Layer 9 of a small transformer language model trained on English Wikipedia (15 layers, counted from 0, width 128).
A neuron adds its activation times its output weights to the MLP's output. To switch it off is to set its activation to zero at one token and run the rest of the model.

Output weights of the MLP neurons that the questions are about. A number n stands for (n - 500) times 0.00095.
n15: 563 487 510 552 537 418 109 423 522 503 634 477 481 437 493 514 441 548 543 396 427 468 555 526 441 467 466 219 427 463 380 529 544 503 469 588 718 553 452 336 546 525 436 530 506 473 587 521 517 480 424 559 365 808 750 520 330 466 539 453 323 494 483 678 520 633 522 247 426 473 500 603 400 572 463 761 350 464 304 602 500 573 504 580 507 602 680 480 581 507 557 801 477 405 477 339 690 411 526 421 507 340 490 605 517 507 421 90 369 574 493 419 572 319 635 503 484 578 576 437 465 546 422 405 356 650 546 724
n16: 24 548 768 531 595 647 460 512 673 697 549 778 367 686 659 424 633 281 631 517 870 574 65 871 507 757 390 454 545 512 337 337 494 267 135 447 606 222 693 230 684 753 241 275 638 476 163 175 280 224 149 103 760 563 612 369 99 217 506 361 626 308 447 384 683 344 731 647 566 319 439 462 775 630 506 286 366 235 722 589 618 370 611 537 379 633 481 482 279 641 434 255 351 634 368 602 664 500 152 715 911 567 697 440 238 175 96 582 218 464 482 681 494 85 548 548 447 549 449 275 787 535 416 645 705 580 600 136
n18: 496 696 633 438 564 422 464 417 647 649 566 731 440 774 396 734 629 427 470 343 586 626 314 726 214 478 385 449 575 504 390 566 377 459 422 618 512 570 421 511 511 652 492 541 584 466 678 543 485 674 511 408 568 540 472 485 368 624 512 553 726 679 605 404 500 500 482 344 534 340 382 685 436 467 465 387 347 545 566 519 402 454 636 700 638 474 668 424 272 318 523 445 376 621 662 382 489 400 337 308 547 473 489 519 511 425 618 476 133 568 515 819 522 488 382 458 798 320 447 614 359 459 579 687 386 565 281 196
n52: 532 273 422 531 457 508 521 327 876 439 722 653 704 589 394 396 564 618 696 404 384 175 396 521 610 513 610 201 492 317 429 546 203 491 641 331 680 508 549 496 410 581 202 360 537 406 600 438 466 332 521 416 518 800 860 551 711 345 655 652 694 813 530 504 691 373 447 792 409 439 661 437 500 428 552 699 436 741 257 406 562 659 425 451 648 500 518 561 504 337 374 459 474 382 272 537 399 236 580 650 630 526 414 587 346 554 533 495 608 405 653 261 643 419 452 353 636 618 662 640 525 330 545 314 571 426 758 520
n121: 600 638 619 244 731 233 615 317 475 433 247 214 500 571 693 744 479 464 465 846 513 466 509 616 521 387 746 435 580 369 448 604 600 714 521 548 682 338 458 719 562 467 428 504 461 820 549 573 597 464 642 413 245 340 789 633 487 436 359 540 478 500 434 655 808 556 525 671 680 262 599 362 713 333 570 461 376 421 642 262 495 648 334 667 712 568 588 513 418 537 473 846 442 204 585 584 120 491 320 424 277 446 438 765 376 589 555 302 639 455 412 526 513 662 689 491 619 188 508 500 410 478 526 608 339 258 671 507
n124: 533 763 374 532 481 462 426 266 384 423 568 615 608 683 331 361 428 402 546 733 407 559 459 586 468 542 250 631 360 543 394 308 551 725 369 515 534 352 253 297 612 460 617 331 534 337 508 687 434 286 558 447 496 434 442 485 364 468 627 523 744 741 577 540 496 557 694 565 316 602 669 472 632 363 607 713 670 473 476 347 452 522 547 431 524 581 420 769 666 385 562 716 535 424 652 651 280 377 576 529 383 555 364 606 342 687 596 397 325 484 408 746 367 470 371 609 527 303 368 658 396 508 532 557 693 426 367 783
n155: 455 565 500 533 553 464 768 480 515 542 538 656 541 458 548 662 500 475 126 248 431 671 543 783 528 429 500 755 465 373 484 177 706 703 466 480 634 455 465 272 383 458 761 544 426 658 390 425 440 419 504 441 526 740 763 335 450 571 341 349 565 445 379 575 584 597 378 249 365 455 496 673 581 468 601 492 400 440 517 700 761 412 567 492 401 280 298 500 153 546 488 572 383 662 390 746 571 305 460 485 314 422 459 496 476 347 377 534 333 691 472 536 540 393 541 557 672 418 462 508 807 284 396 786 607 515 556 753
n175: 357 504 618 686 537 346 271 500 569 388 534 516 485 593 378 318 305 421 635 536 726 476 284 616 260 484 702 388 395 287 388 488 534 364 345 601 745 416 700 380 386 558 508 463 361 710 293 306 504 525 262 303 535 609 793 439 263 411 670 425 591 580 414 471 374 112 597 686 625 475 346 556 500 743 618 488 258 358 619 716 538 543 735 603 350 328 457 351 319 314 550 535 434 476 401 418 617 416 504 659 744 383 541 429 209 246 492 591 405 727 419 396 488 350 687 380 549 638 438 409 524 423 630 595 677 406 557 274
n181: 493 328 566 697 523 526 566 627 482 572 421 394 618 536 538 609 543 434 470 448 561 658 756 615 308 612 790 711 449 597 407 563 590 542 385 417 382 614 456 273 515 464 458 545 544 336 600 547 393 584 469 552 516 577 510 416 703 445 711 956 554 496 481 386 542 161 453 376 434 829 527 573 416 262 687 648 541 511 504 553 643 293 643 560 547 222 452 673 522 296 728 444 588 377 392 442 432 218 572 467 720 741 496 608 633 516 456 557 596 339 402 675 530 327 542 504 413 313 518 596 526 594 657 330 440 577 579 296
n249: 394 635 604 504 478 530 429 915 536 635 280 650 500 201 835 610 705 632 578 605 491 512 538 525 89 415 229 239 314 566 572 563 721 248 235 543 351 427 405 622 478 459 509 474 332 765 408 638 236 548 617 351 209 643 717 414 393 594 376 443 317 357 681 398 698 446 426 419 426 395 826 417 274 325 536 370 816 611 607 367 545 508 400 468 496 724 505 758 606 366 417 555 621 504 422 566 483 464 509 599 582 328 561 351 587 586 479 500 417 487 401 487 432 318 329 243 573 478 389 737 646 436 373 601 394 467 560 817
n314: 334 405 327 640 228 346 579 604 604 725 509 520 492 551 541 452 702 764 418 732 656 520 348 432 490 496 791 432 304 379 388 676 693 240 376 516 350 550 527 488 263 496 181 643 782 327 301 356 643 359 611 613 588 456 830 463 566 492 430 371 620 372 500 395 508 463 764 443 433 529 429 335 290 618 477 544 403 480 377 671 616 258 369 204 513 282 474 450 769 437 691 500 570 661 455 617 755 605 297 695 663 529 471 463 582 509 531 487 699 409 524 315 544 577 587 293 577 521 543 358 626 500 423 600 492 433 553 475
n326: 511 554 437 401 442 451 607 473 504 311 277 649 507 423 317 410 339 488 442 421 592 585 384 328 712 605 370 354 540 559 470 688 551 631 478 576 645 442 430 426 588 355 387 519 239 492 632 504 481 818 588 594 607 570 326 477 526 603 451 481 357 496 473 705 569 746 496 397 430 660 782 613 793 462 596 705 471 527 464 519 512 456 386 580 633 586 552 368 455 631 492 674 438 606 306 559 477 211 610 453 516 480 546 391 350 569 540 488 326 535 363 620 394 713 399 70 592 684 288 577 448 656 500 288 798 360 264 535
n330: 628 438 477 567 531 342 369 293 691 500 592 544 389 587 564 677 465 570 303 477 602 379 779 603 592 356 535 619 412 680 420 570 472 706 481 513 315 404 529 469 517 571 641 436 483 483 610 549 415 541 769 537 525 438 586 449 552 669 641 389 654 387 616 559 409 500 632 453 403 445 458 463 763 358 377 636 482 379 507 378 440 510 357 411 570 615 525 438 477 570 566 701 561 657 586 487 648 402 220 451 436 604 524 521 773 568 412 420 552 671 568 483 419 632 262 613 547 813 513 543 507 416 448 677 456 562 429 703
n411: 625 549 428 399 451 623 547 643 334 366 454 390 342 471 421 528 504 486 314 249 607 628 621 651 802 144 486 767 437 450 669 509 613 656 517 338 505 467 394 621 36 395 661 478 539 260 303 491 389 634 575 469 391 321 929 301 639 665 783 442 522 556 619 518 707 510 429 469 590 324 274 593 424 307 615 358 481 390 555 615 370 483 666 491 749 245 782 361 430 564 653 692 362 661 379 572 286 473 583 635 379 323 549 455 877 416 449 354 442 750 711 682 242 495 702 567 425 396 433 500 479 254 484 632 400 585 706 432
n433: 306 668 138 807 213 492 427 662 354 529 310 587 529 547 227 637 646 286 428 652 458 529 444 563 455 451 473 537 624 387 422 481 418 481 608 594 551 664 522 546 432 547 496 557 589 557 562 614 431 638 496 601 394 545 404 492 558 421 500 376 638 660 527 547 523 383 540 383 682 589 558 441 366 530 373 544 635 519 393 424 206 333 693 600 352 628 492 481 493 626 469 363 615 463 638 446 218 374 436 196 624 574 512 655 740 368 449 520 485 853 504 369 365 631 430 385 542 337 486 428 419 636 576 177 346 610 410 395
n505: 446 681 572 586 698 569 576 389 516 812 737 675 397 617 666 598 492 415 539 500 416 352 316 526 304 547 486 423 299 737 487 242 343 809 600 465 637 344 500 447 276 521 682 483 296 756 740 545 298 527 720 647 350 781 434 474 425 350 341 567 566 470 377 518 504 289 221 630 500 741 437 826 451 413 639 347 472 665 573 561 193 617 500 454 531 820 816 429 707 604 313 556 258 418 535 625 496 590 509 287 330 558 420 723 430 671 378 449 602 730 365 732 678 724 527 469 430 415 634 551 564 517 340 602 699 462 639 426

Each question names a token from some text and the token that comes next. It shows the activations a of the neurons there, in the order above. A number n stands for (n - 500) times 0.021.

Then comes g, the gradient of the next token's log-probability with respect to the MLP's output, scaled to length 1. A neuron's effect is roughly proportional to its activation times (output weights . g). A number n stands for (n - 500) times 0.001.

".", then "T"
a: 504 499 500 498 500 503 500 495 498 501 509 511 501 498 604 496
g: 458 634 372 392 507 540 546 576 517 468 406 439 449 526 420 498 460 471 432 439 562 522 468 400 579 535 390 351 475 486 543 518 477 596 398 343 472 520 459 478 496 446 507 486 245 600 322 386 570 562 474 673 473 360 603 509 620 631 392 341 503 403 605 499 451 379 433 401 697 681 515 463 528 669 602 483 542 616 545 328 523 472 549 556 516 588 330 300 565 509 407 467 555 500 586 554 495 442 384 497 296 513 468 496 585 524 608 535 469 447 538 621 504 504 364 481 543 483 395 511 712 576 426 503 592 425 549 596
Switching off which neuron hurts the next token most? n433

" de", then "v"
a: 755 499 502 499 489 498 506 516 494 500 504 499 506 580 556 537
g: 430 493 657 456 476 627 478 536 374 544 478 548 452 408 485 661 332 551 582 544 361 439 499 554 359 491 627 363 454 410 450 635 279 504 394 503 439 419 564 622 514 568 564 490 392 602 460 464 420 598 488 548 493 577 501 476 437 475 469 533 556 552 505 393 466 441 405 504 302 555 573 574 483 479 423 373 460 515 521 384 559 535 664 515 559 419 545 358 431 533 421 532 487 327 372 435 515 409 323 590 576 614 430 430 398 417 562 476 466 266 417 479 447 488 692 618 554 594 572 345 394 675 505 508 681 560 507 493
Switching off which neuron hurts the next token most? n15

" Out", then " of"
a: 505 471 501 504 493 286 500 535 499 503 500 500 515 508 500 501
g: 417 465 462 522 577 368 468 537 467 402 471 460 524 452 481 430 570 659 331 448 499 316 405 479 503 570 469 356 523 471 432 493 451 266 534 420 500 531 572 435 551 604 389 501 615 522 549 493 446 715 507 610 472 551 343 703 586 396 668 543 376 424 521 471 444 430 598 381 511 419 566 466 403 536 454 524 605 584 557 645 517 536 472 484 284 479 646 602 342 516 344 527 555 341 546 515 488 509 291 587 474 499 623 531 685 490 472 583 465 495 481 497 554 556 602 552 661 428 497 332 487 473 479 493 455 547 612 369
Switching off which neuron hurts the next token most? n124

" the", then " constitution"
a: 491 545 493 504 494 504 490 496 487 498 515 491 505 604 508 506
g: 233 527 241 363 461 407 479 506 322 599 476 435 394 415 481 457 510 421 340 509 556 637 664 538 542 445 525 504 434 583 561 494 510 537 342 525 476 473 547 442 419 507 476 426 491 513 640 545 459 476 519 417 438 463 551 467 468 520 347 389 573 528 364 511 458 600 607 404 575 646 552 511 713 494 512 420 467 376 619 599 546 353 428 531 558 500 426 485 487 509 422 579 348 474 597 499 486 478 682 612 324 423 495 435 507 461 597 467 574 504 440 456 509 481 539 372 750 523 588 523 580 416 525 279 425 490 436 486
Switching off which neuron hurts the next token most? n411

" on", then " the"
a: 517 518 502 517 501 286 494 485 502 500 520 502 499 491 497 492
g: 643 511 384 585 438 483 458 384 483 465 465 558 567 391 305 567 446 624 494 532 447 514 592 485 590 553 430 405 529 443 351 444 407 615 637 542 477 511 448 503 652 608 514 516 564 561 529 399 439 364 466 584 548 420 473 346 430 436 580 561 404 599 534 467 466 589 534 456 344 669 461 520 387 732 507 630 481 524 576 514 451 497 540 430 528 468 390 661 504 412 430 555 551 563 479 542 568 535 581 384 714 565 498 510 771 633 313 565 587 598 362 421 434 485 532 346 428 405 468 389 407 533 559 412 575 455 637 543
Which neuron, switched off, raises the next token's probability most? n124

" strip", then "s"
a: 714 480 509 496 454 482 433 672 502 495 500 494 483 487 488 502
g: 450 568 547 514 471 386 487 432 457 514 410 609 660 581 440 498 468 561 401 627 347 569 516 441 472 540 410 616 548 461 611 492 316 571 674 562 484 524 503 577 454 422 495 598 360 423 590 431 458 419 539 762 550 483 538 603 467 436 532 413 449 625 606 456 500 616 449 451 552 491 577 530 548 356 438 494 520 715 463 583 502 327 407 514 550 421 627 457 492 531 487 582 537 508 390 528 557 475 686 502 575 478 450 516 503 444 509 442 562 543 530 546 480 593 528 282 734 525 550 788 613 452 557 658 325 446 468 524
Which neuron, switched off, raises the next token's probability most? n175

" The", then " District"
a: 467 535 496 508 495 510 498 531 489 492 510 505 505 499 500 453
g: 401 419 671 494 574 466 464 635 309 448 504 569 388 537 557 498 576 494 613 547 514 475 328 540 424 485 407 521 478 402 405 443 686 670 458 443 520 510 571 463 582 467 629 535 372 597 634 533 401 566 539 636 474 483 450 403 553 642 474 446 646 281 502 352 284 595 495 400 385 627 451 563 587 608 464 541 563 550 489 371 518 500 487 510 626 489 485 411 551 536 324 558 597 354 517 524 486 498 649 587 443 379 371 462 436 420 523 476 343 591 375 548 389 457 675 462 514 526 672 464 583 418 506 527 494 515 440 502
Which neuron, switched off, raises the next token's probability most? n505

" moved", then " to"
a: 577 482 465 506 403 503 523 497 500 418 501 503 495 441 501 448
g: 519 437 354 521 662 710 498 376 599 455 564 448 490 765 475 542 360 431 255 395 471 564 528 600 497 417 685 507 468 448 419 483 444 343 519 436 501 609 496 524 303 521 495 530 585 506 546 521 586 456 498 593 532 412 495 554 500 404 483 562 613 659 516 438 470 405 554 490 658 662 319 498 512 413 540 507 482 464 472 602 564 454 628 486 560 362 520 326 562 552 556 530 384 406 396 499 433 452 521 504 360 472 507 526 575 534 702 481 475 460 382 489 555 493 703 599 392 383 562 442 555 543 491 385 602 526 434 445
Which neuron, switched off, raises the next token's probability most? n411

" of", then " display"
a: 504 518 506 439 489 504 488 489 508 485 498 505 557 499 489 501
g: 370 347 436 466 548 738 445 359 553 471 511 595 578 588 493 370 537 326 419 456 438 535 585 539 551 690 517 553 541 559 427 487 370 337 536 560 509 456 482 529 487 411 518 568 489 662 369 484 404 414 518 391 541 699 467 798 522 508 509 431 635 590 630 593 660 595 409 435 437 409 523 512 489 539 453 491 555 473 481 564 477 444 518 594 504 506 585 421 546 481 592 548 489 615 497 544 439 482 460 591 367 646 555 475 481 638 455 526 431 345 607 635 462 534 477 285 439 645 584 469 387 446 491 605 588 590 482 416
Switching off which neuron hurts the next token most? n16

" run", then " by"
a: 592 495 511 499 540 372 441 481 500 500 500 500 468 498 496 496
g: 505 649 472 332 628 417 494 484 480 472 474 449 547 471 449 372 495 485 438 604 339 624 526 576 550 463 667 545 539 411 500 596 722 695 472 525 511 491 623 674 395 587 496 534 618 635 505 408 508 493 515 505 501 489 471 334 566 496 502 530 542 471 632 714 419 604 361 456 365 531 399 468 495 692 599 425 514 441 427 404 505 409 453 547 350 487 582 440 488 465 544 484 377 683 548 558 532 512 419 445 538 553 390 442 514 424 433 501 449 656 547 559 470 542 360 406 262 548 388 394 496 320 476 482 396 464 388 482
Which neuron, switched off, raises the next token's probability most? n155

" relative", then "ly"
a: 513 500 499 500 503 509 521 481 501 266 520 502 496 508 501 489
g: 549 596 600 455 522 652 490 536 353 600 402 533 530 473 633 488 638 440 527 635 509 324 381 417 623 487 497 511 502 611 467 440 499 642 519 519 531 477 526 680 495 453 392 571 360 442 432 506 468 751 545 405 395 582 517 450 589 396 486 502 406 418 614 519 524 605 467 497 415 180 579 512 511 471 432 460 458 476 608 372 458 582 300 563 569 533 459 489 466 540 475 556 444 518 523 603 575 617 508 504 535 438 374 503 473 409 404 482 475 760 446 573 491 567 374 620 596 658 429 473 615 440 455 381 631 487 406 536
Which neuron, switched off, raises the next token's probability most? n249

" of", then " Computer"
a: 501 534 495 411 495 503 499 480 509 499 515 498 506 494 499 492
g: 480 685 561 607 443 439 510 587 433 578 362 492 443 661 684 499 455 510 280 531 503 489 555 465 403 554 431 513 471 590 473 481 591 497 378 526 563 538 416 481 563 569 522 489 512 528 387 474 535 472 425 553 490 481 475 503 493 579 450 375 403 132 582 515 374 560 376 533 742 617 547 430 615 265 489 502 533 461 501 409 457 470 469 468 448 473 572 386 321 560 604 534 701 484 573 426 474 410 514 438 363 500 647 506 578 477 563 528 389 521 378 473 497 484 471 680 358 574 450 446 391 511 484 419 568 535 410 466
Switching off which neuron hurts the next token most? n52

" areas", then " where"
a: 556 500 451 492 502 498 329 500 518 498 500 500 506 496 491 505
g: 454 240 529 325 406 589 487 329 450 521 491 459 404 628 585 468 475 405 649 542 533 468 519 353 396 639 541 526 480 338 548 507 462 505 443 455 467 553 567 430 548 652 471 554 602 610 462 524 489 530 507 449 525 446 509 438 470 646 488 596 435 596 466 547 312 460 550 560 318 454 551 560 492 364 562 538 431 436 453 387 483 373 618 589 488 301 552 371 473 499 509 546 532 377 439 499 499 686 387 709 681 524 449 566 601 516 547 532 504 448 359 546 361 486 489 504 362 516 408 369 471 541 486 438 567 413 726 423
Switching off which neuron hurts the next token most? n155

" additional", then " voice"
a: 587 488 495 501 486 536 508 500 501 470 490 500 502 503 498 512
g: 433 603 532 478 424 511 472 553 563 421 393 437 579 614 524 339 629 439 302 541 600 429 507 345 525 400 552 327 314 637 565 502 511 595 495 544 446 462 484 426 568 547 482 419 580 384 318 345 453 392 461 371 419 601 531 487 469 543 461 463 553 609 571 487 582 456 404 377 336 517 415 450 565 488 598 557 464 512 446 556 425 528 551 398 433 539 466 656 348 501 386 439 391 571 378 562 638 408 365 405 479 415 678 473 613 565 452 500 531 736 552 464 675 546 539 593 512 481 355 589 369 448 436 616 532 553 512 569
Switching off which neuron hurts the next token most? n15

"\".", then " The"
a: 498 777 505 498 495 492 493 503 509 501 505 510 510 508 500 500
g: 670 532 560 385 517 416 461 546 421 510 672 452 567 404 368 645 485 656 422 423 493 540 546 571 584 353 424 518 554 525 194 489 416 570 563 406 502 524 429 584 599 564 425 544 474 643 514 567 510 333 482 540 442 465 454 424 413 441 553 474 501 683 504 455 514 581 443 471 400 566 461 525 303 608 492 528 524 442 569 439 506 367 526 366 605 548 449 626 524 460 566 485 616 473 566 583 494 829 491 551 659 444 444 556 519 554 356 489 595 381 526 424 485 498 388 627 402 731 520 434 487 524 577 495 472 496 469 536
Which neuron, switched off, raises the next token's probability most? n16

"y", then " Brook"
a: 509 500 391 502 501 531 500 498 494 493 501 500 508 501 509 499
g: 669 581 615 465 563 392 512 396 585 520 620 450 559 443 476 512 624 516 560 496 649 494 401 640 494 656 661 474 545 562 439 527 694 606 614 484 481 526 526 433 349 657 561 535 472 444 417 489 547 587 502 357 521 485 494 383 630 536 675 647 477 446 556 458 578 463 291 561 385 505 465 535 562 619 453 508 504 477 591 547 463 665 372 511 333 610 634 406 619 450 478 573 538 264 411 429 428 442 654 506 478 366 529 515 413 517 422 564 558 627 515 432 499 422 533 450 385 498 491 452 447 624 529 436 697 396 427 465
Switching off which neuron hurts the next token most? n18

" came", then "o"
a: 747 495 493 499 500 499 500 577 500 500 494 503 507 488 488 468
g: 607 361 402 523 473 326 494 439 317 321 487 513 575 498 433 556 468 546 391 532 532 456 593 519 528 625 432 397 347 548 600 532 407 472 557 457 482 480 585 505 486 503 470 446 524 644 571 478 598 454 513 469 426 527 548 608 551 485 496 528 444 509 381 476 308 441 541 618 784 276 427 395 493 364 584 458 471 478 628 501 531 435 705 284 520 428 532 485 472 482 395 465 571 628 337 457 593 471 557 607 615 487 411 487 436 492 563 565 384 548 537 542 617 486 500 379 482 522 331 419 441 466 442 579 714 515 352 430
Which neuron, switched off, raises the next token's probability most? n15

" for", then " an"
a: 514 510 516 607 531 498 556 512 483 474 506 500 492 508 498 500
g: 476 634 454 502 418 251 527 607 416 460 533 546 516 523 491 540 499 406 577 496 443 367 427 506 636 358 616 590 568 472 509 516 582 583 601 465 507 393 531 559 463 566 508 460 574 393 594 577 387 325 520 417 552 570 543 469 523 498 560 522 363 380 619 463 703 430 468 637 508 420 383 521 516 275 516 643 406 590 269 451 501 357 438 642 454 541 518 518 534 633 474 568 387 340 489 527 451 407 482 635 472 517 565 544 423 367 442 477 587 384 585 432 413 497 564 637 484 489 557 680 578 682 622 579 388 525 460 527
Switching off which neuron hurts the next token most? n52

"-", then "dimensional"
a: 492 523 501 509 496 547 500 393 466 498 501 488 501 500 491 512
g: 501 514 468 464 620 584 596 510 373 417 569 517 415 497 475 510 355 376 462 572 422 373 599 574 617 601 466 493 496 591 554 605 478 445 468 513 509 562 505 449 363 594 534 364 578 507 607 486 484 683 491 536 506 555 345 616 438 645 471 440 572 523 456 336 366 400 476 476 556 231 485 431 504 463 501 474 394 635 482 441 485 649 501 373 419 547 454 612 448 450 350 452 547 522 487 550 568 723 548 546 466 576 683 495 561 477 603 487 520 505 659 415 470 490 503 296 432 535 675 441 676 566 632 360 328 522 534 394
Which neuron, switched off, raises the next token's probability most? n124

" be", then " approved"
a: 545 489 514 499 503 498 501 497 499 508 499 500 498 505 499 432
g: 387 478 542 424 583 538 476 408 270 579 420 403 411 719 438 455 629 428 629 433 529 415 425 715 525 416 535 571 446 524 476 550 711 407 351 548 555 537 410 506 470 502 441 544 456 471 603 471 467 504 488 510 444 469 528 618 434 560 534 513 458 205 442 510 307 515 571 398 691 547 524 611 448 623 437 477 605 339 520 474 483 412 633 544 539 488 403 475 477 521 718 566 566 379 637 474 329 458 420 625 533 371 468 487 541 424 576 545 546 502 480 373 437 520 495 598 451 393 481 552 555 406 438 435 473 497 378 528
Switching off which neuron hurts the next token most? n505

"tri", then "ang"
a: 507 487 500 494 504 506 475 562 494 495 521 646 504 500 486 452
g: 452 381 398 509 619 469 491 455 543 429 569 552 657 498 528 363 625 471 546 563 427 404 432 447 473 524 579 441 522 544 326 367 532 601 483 699 560 439 428 470 667 416 350 514 443 483 372 561 368 322 500 447 513 484 399 615 455 544 504 599 320 635 278 429 451 482 488 432 393 564 665 444 505 656 585 425 503 405 426 598 479 407 556 584 297 504 483 492 538 489 477 569 559 324 611 445 489 541 626 539 722 462 606 535 542 576 487 586 502 581 512 379 353 501 552 470 372 377 564 326 532 503 502 466 475 434 540 473
Switching off which neuron hurts the next token most? n175

"its", then " that"
a: 495 499 464 500 494 520 379 500 500 501 490 500 490 500 501 498
g: 487 309 524 143 512 564 511 416 528 468 618 503 570 459 367 636 507 359 677 578 464 555 585 618 627 432 534 467 525 490 496 647 355 415 474 501 466 622 428 509 561 548 459 584 516 516 411 545 511 619 514 489 487 394 416 432 547 494 565 552 632 570 330 624 478 567 396 538 519 296 399 619 482 397 606 550 553 438 593 495 528 510 319 590 526 576 608 554 491 482 499 509 430 509 561 549 455 567 556 664 546 473 352 457 530 530 522 544 553 364 509 555 547 469 397 486 501 644 484 525 363 606 749 625 396 502 535 446
Switching off which neuron hurts the next token most? n155

"ng", then "ers"
a: 514 494 505 502 504 496 507 497 481 498 505 471 503 495 505 503
g: 431 492 594 618 485 430 458 637 460 588 532 597 479 424 499 675 559 490 536 652 652 385 543 596 677 505 555 405 570 421 511 558 429 497 591 568 479 433 558 249 480 570 617 578 542 462 524 623 521 322 507 416 418 495 674 534 426 517 546 452 566 409 328 482 484 412 651 445 535 386 379 463 419 659 511 504 527 442 441 597 539 455 785 455 406 453 471 448 489 518 525 560 694 576 485 508 598 536 423 385 533 433 470 498 621 503 318 519 444 462 474 552 563 475 555 541 383 498 456 597 500 362 646 565 553 405 573 297
Switching off which neuron hurts the next token most? n326

".", then "\n"
a: 497 767 503 502 495 499 497 556 510 500 507 501 504 505 497 497
g: 583 350 424 512 367 486 507 521 492 513 451 570 552 549 468 181 484 560 568 569 538 505 540 546 343 700 468 436 409 379 642 424 409 433 532 519 523 432 543 449 608 419 683 406 619 527 640 514 476 433 483 470 473 471 490 454 482 474 549 452 446 454 501 553 464 544 404 495 464 475 466 522 638 516 513 432 391 525 613 642 516 560 626 532 478 396 386 317 517 487 386 454 413 521 553 470 497 127 364 461 477 531 594 465 508 358 562 501 444 440 468 523 432 446 555 385 516 376 471 543 732 527 442 395 436 439 576 321
Switching off which neuron hurts the next token most? n16

" would", then " later"
a: 480 509 517 506 582 492 496 496 510 495 500 500 496 466 511 969
g: 630 659 460 460 511 467 512 379 670 568 464 463 426 582 544 680 573 406 605 584 459 450 634 581 426 669 360 492 444 493 528 565 523 565 580 624 548 438 519 668 496 521 255 534 417 418 499 435 369 676 515 573 445 421 541 408 533 449 566 391 502 374 453 400 411 456 564 569 567 686 573 501 607 294 507 581 535 443 374 495 452 522 447 418 517 388 569 567 488 494 561 540 451 678 505 492 634 789 521 558 549 426 600 510 498 566 577 523 455 559 620 513 532 607 547 386 299 490 549 478 500 469 513 549 582 605 436 445
Switching off which neuron hurts the next token most? n505

" made", then " a"
a: 552 486 462 485 777 491 509 501 499 450 500 500 468 501 497 508
g: 545 575 467 448 506 330 549 641 653 468 492 535 419 517 441 567 622 600 461 422 634 444 450 432 538 435 658 563 718 494 439 454 530 707 497 506 525 437 484 715 464 554 490 468 496 390 500 467 439 326 486 519 553 617 524 506 487 535 612 559 392 459 558 464 676 453 422 459 460 586 444 602 514 385 515 511 416 533 298 538 474 310 324 561 206 545 511 612 446 496 512 493 557 407 487 555 407 433 436 660 428 455 629 505 590 394 418 559 519 415 597 386 332 480 496 643 584 448 413 529 507 511 543 458 345 481 425 471
Switching off which neuron hurts the next token most? n121

"sha", then "ding"
a: 499 499 499 501 363 497 493 501 499 500 499 500 495 499 502 433
g: 385 402 622 474 450 453 509 541 513 494 481 581 448 304 538 330 446 678 574 464 522 478 456 454 634 718 392 526 433 465 458 383 530 438 404 590 515 613 654 596 448 531 409 472 570 697 399 520 522 479 519 387 449 444 579 512 501 563 484 581 497 474 458 455 527 587 327 521 571 330 746 537 457 617 494 499 407 370 336 534 524 534 393 336 350 451 406 328 478 425 572 454 479 645 395 506 510 363 459 397 603 517 629 525 321 456 645 476 537 618 523 471 594 546 558 529 392 550 385 618 566 469 494 452 466 522 548 445
Switching off which neuron hurts the next token most? n121

"ang", then "les"
a: 504 498 500 501 510 495 501 484 495 497 501 470 503 500 497 515
g: 440 503 608 466 441 687 555 520 498 375 471 459 456 580 372 416 610 689 483 603 588 539 556 425 436 226 428 610 406 530 577 482 528 620 418 377 491 510 601 537 635 495 544 419 566 464 553 547 397 472 519 515 436 564 515 424 633 363 524 535 455 570 565 744 547 555 462 576 354 381 422 471 619 433 546 579 406 394 480 552 518 621 303 494 566 585 527 494 437 526 461 484 369 509 502 571 554 435 407 471 411 397 425 474 721 442 463 563 457 444 692 483 550 491 469 644 475 482 464 783 503 525 519 356 454 566 523 566
Switching off which neuron hurts the next token most? n175

" did", then " commercial"
a: 607 499 500 496 466 493 506 487 496 412 500 501 511 515 499 618
g: 588 664 555 447 408 338 532 436 432 528 501 363 373 396 427 482 484 637 436 529 443 431 453 554 619 447 459 550 572 549 473 305 722 758 513 416 496 465 516 514 650 395 600 457 437 570 421 436 509 368 502 576 584 496 426 593 471 542 547 460 327 425 363 527 355 552 416 395 482 344 583 542 639 649 505 511 482 679 505 505 507 643 475 469 543 504 425 502 411 524 653 434 450 620 466 505 432 658 226 553 452 522 588 560 523 569 565 530 498 502 618 401 396 471 459 552 420 516 533 492 540 407 605 603 434 499 600 435
Switching off which neuron hurts the next token most? n249

" has", then " been"
a: 683 486 510 499 766 500 505 541 499 406 500 500 501 497 496 514
g: 597 333 559 372 602 570 495 517 568 387 642 491 577 696 465 472 511 388 422 524 505 295 580 652 437 466 419 351 613 521 500 521 522 527 585 429 496 541 509 422 494 596 548 536 537 572 483 368 424 671 506 420 511 466 615 479 331 415 579 534 528 613 497 466 543 547 486 481 568 286 305 537 545 614 509 480 580 615 489 508 496 650 568 537 666 315 465 386 543 466 579 609 375 451 570 539 430 329 504 513 655 590 474 425 487 379 509 445 637 511 477 524 388 606 398 479 596 414 532 423 568 409 531 312 661 497 551 426
Switching off which neuron hurts the next token most? n121

"-", then "over"
a: 618 547 497 497 497 504 500 701 499 502 503 483 500 497 493 503
g: 577 544 652 561 373 390 508 580 547 489 562 430 607 497 504 570 604 618 547 675 532 433 479 475 618 306 519 454 512 403 440 523 449 299 497 428 501 570 489 329 375 390 494 455 630 561 438 547 306 495 564 735 421 503 430 418 554 459 456 380 543 622 595 490 551 412 551 495 555 478 671 547 529 468 492 517 506 423 546 449 471 779 482 392 574 416 578 514 483 434 468 407 594 568 605 460 479 522 578 326 597 596 466 541 484 538 522 451 668 554 526 571 496 580 548 637 627 278 560 388 585 556 506 544 412 349 560 437
Switching off which neuron hurts the next token most? n326

"===", then "Section"
a: 499 739 497 516 493 422 489 523 501 489 507 501 401 503 498 493
g: 392 467 537 419 468 536 492 529 328 583 544 447 567 514 439 446 555 254 519 443 474 542 486 592 516 407 489 534 533 494 408 597 314 677 544 578 516 380 432 455 320 560 426 458 630 605 688 524 358 462 515 603 406 560 524 668 515 551 404 467 568 330 436 414 309 507 481 443 479 529 662 494 557 618 496 431 540 462 567 511 429 274 493 428 465 473 428 542 434 557 445 535 528 513 690 546 484 675 722 470 543 475 596 472 404 511 524 464 529 431 525 447 639 623 718 473 425 439 564 580 417 593 452 654 489 545 530 449
Switching off which neuron hurts the next token most? n330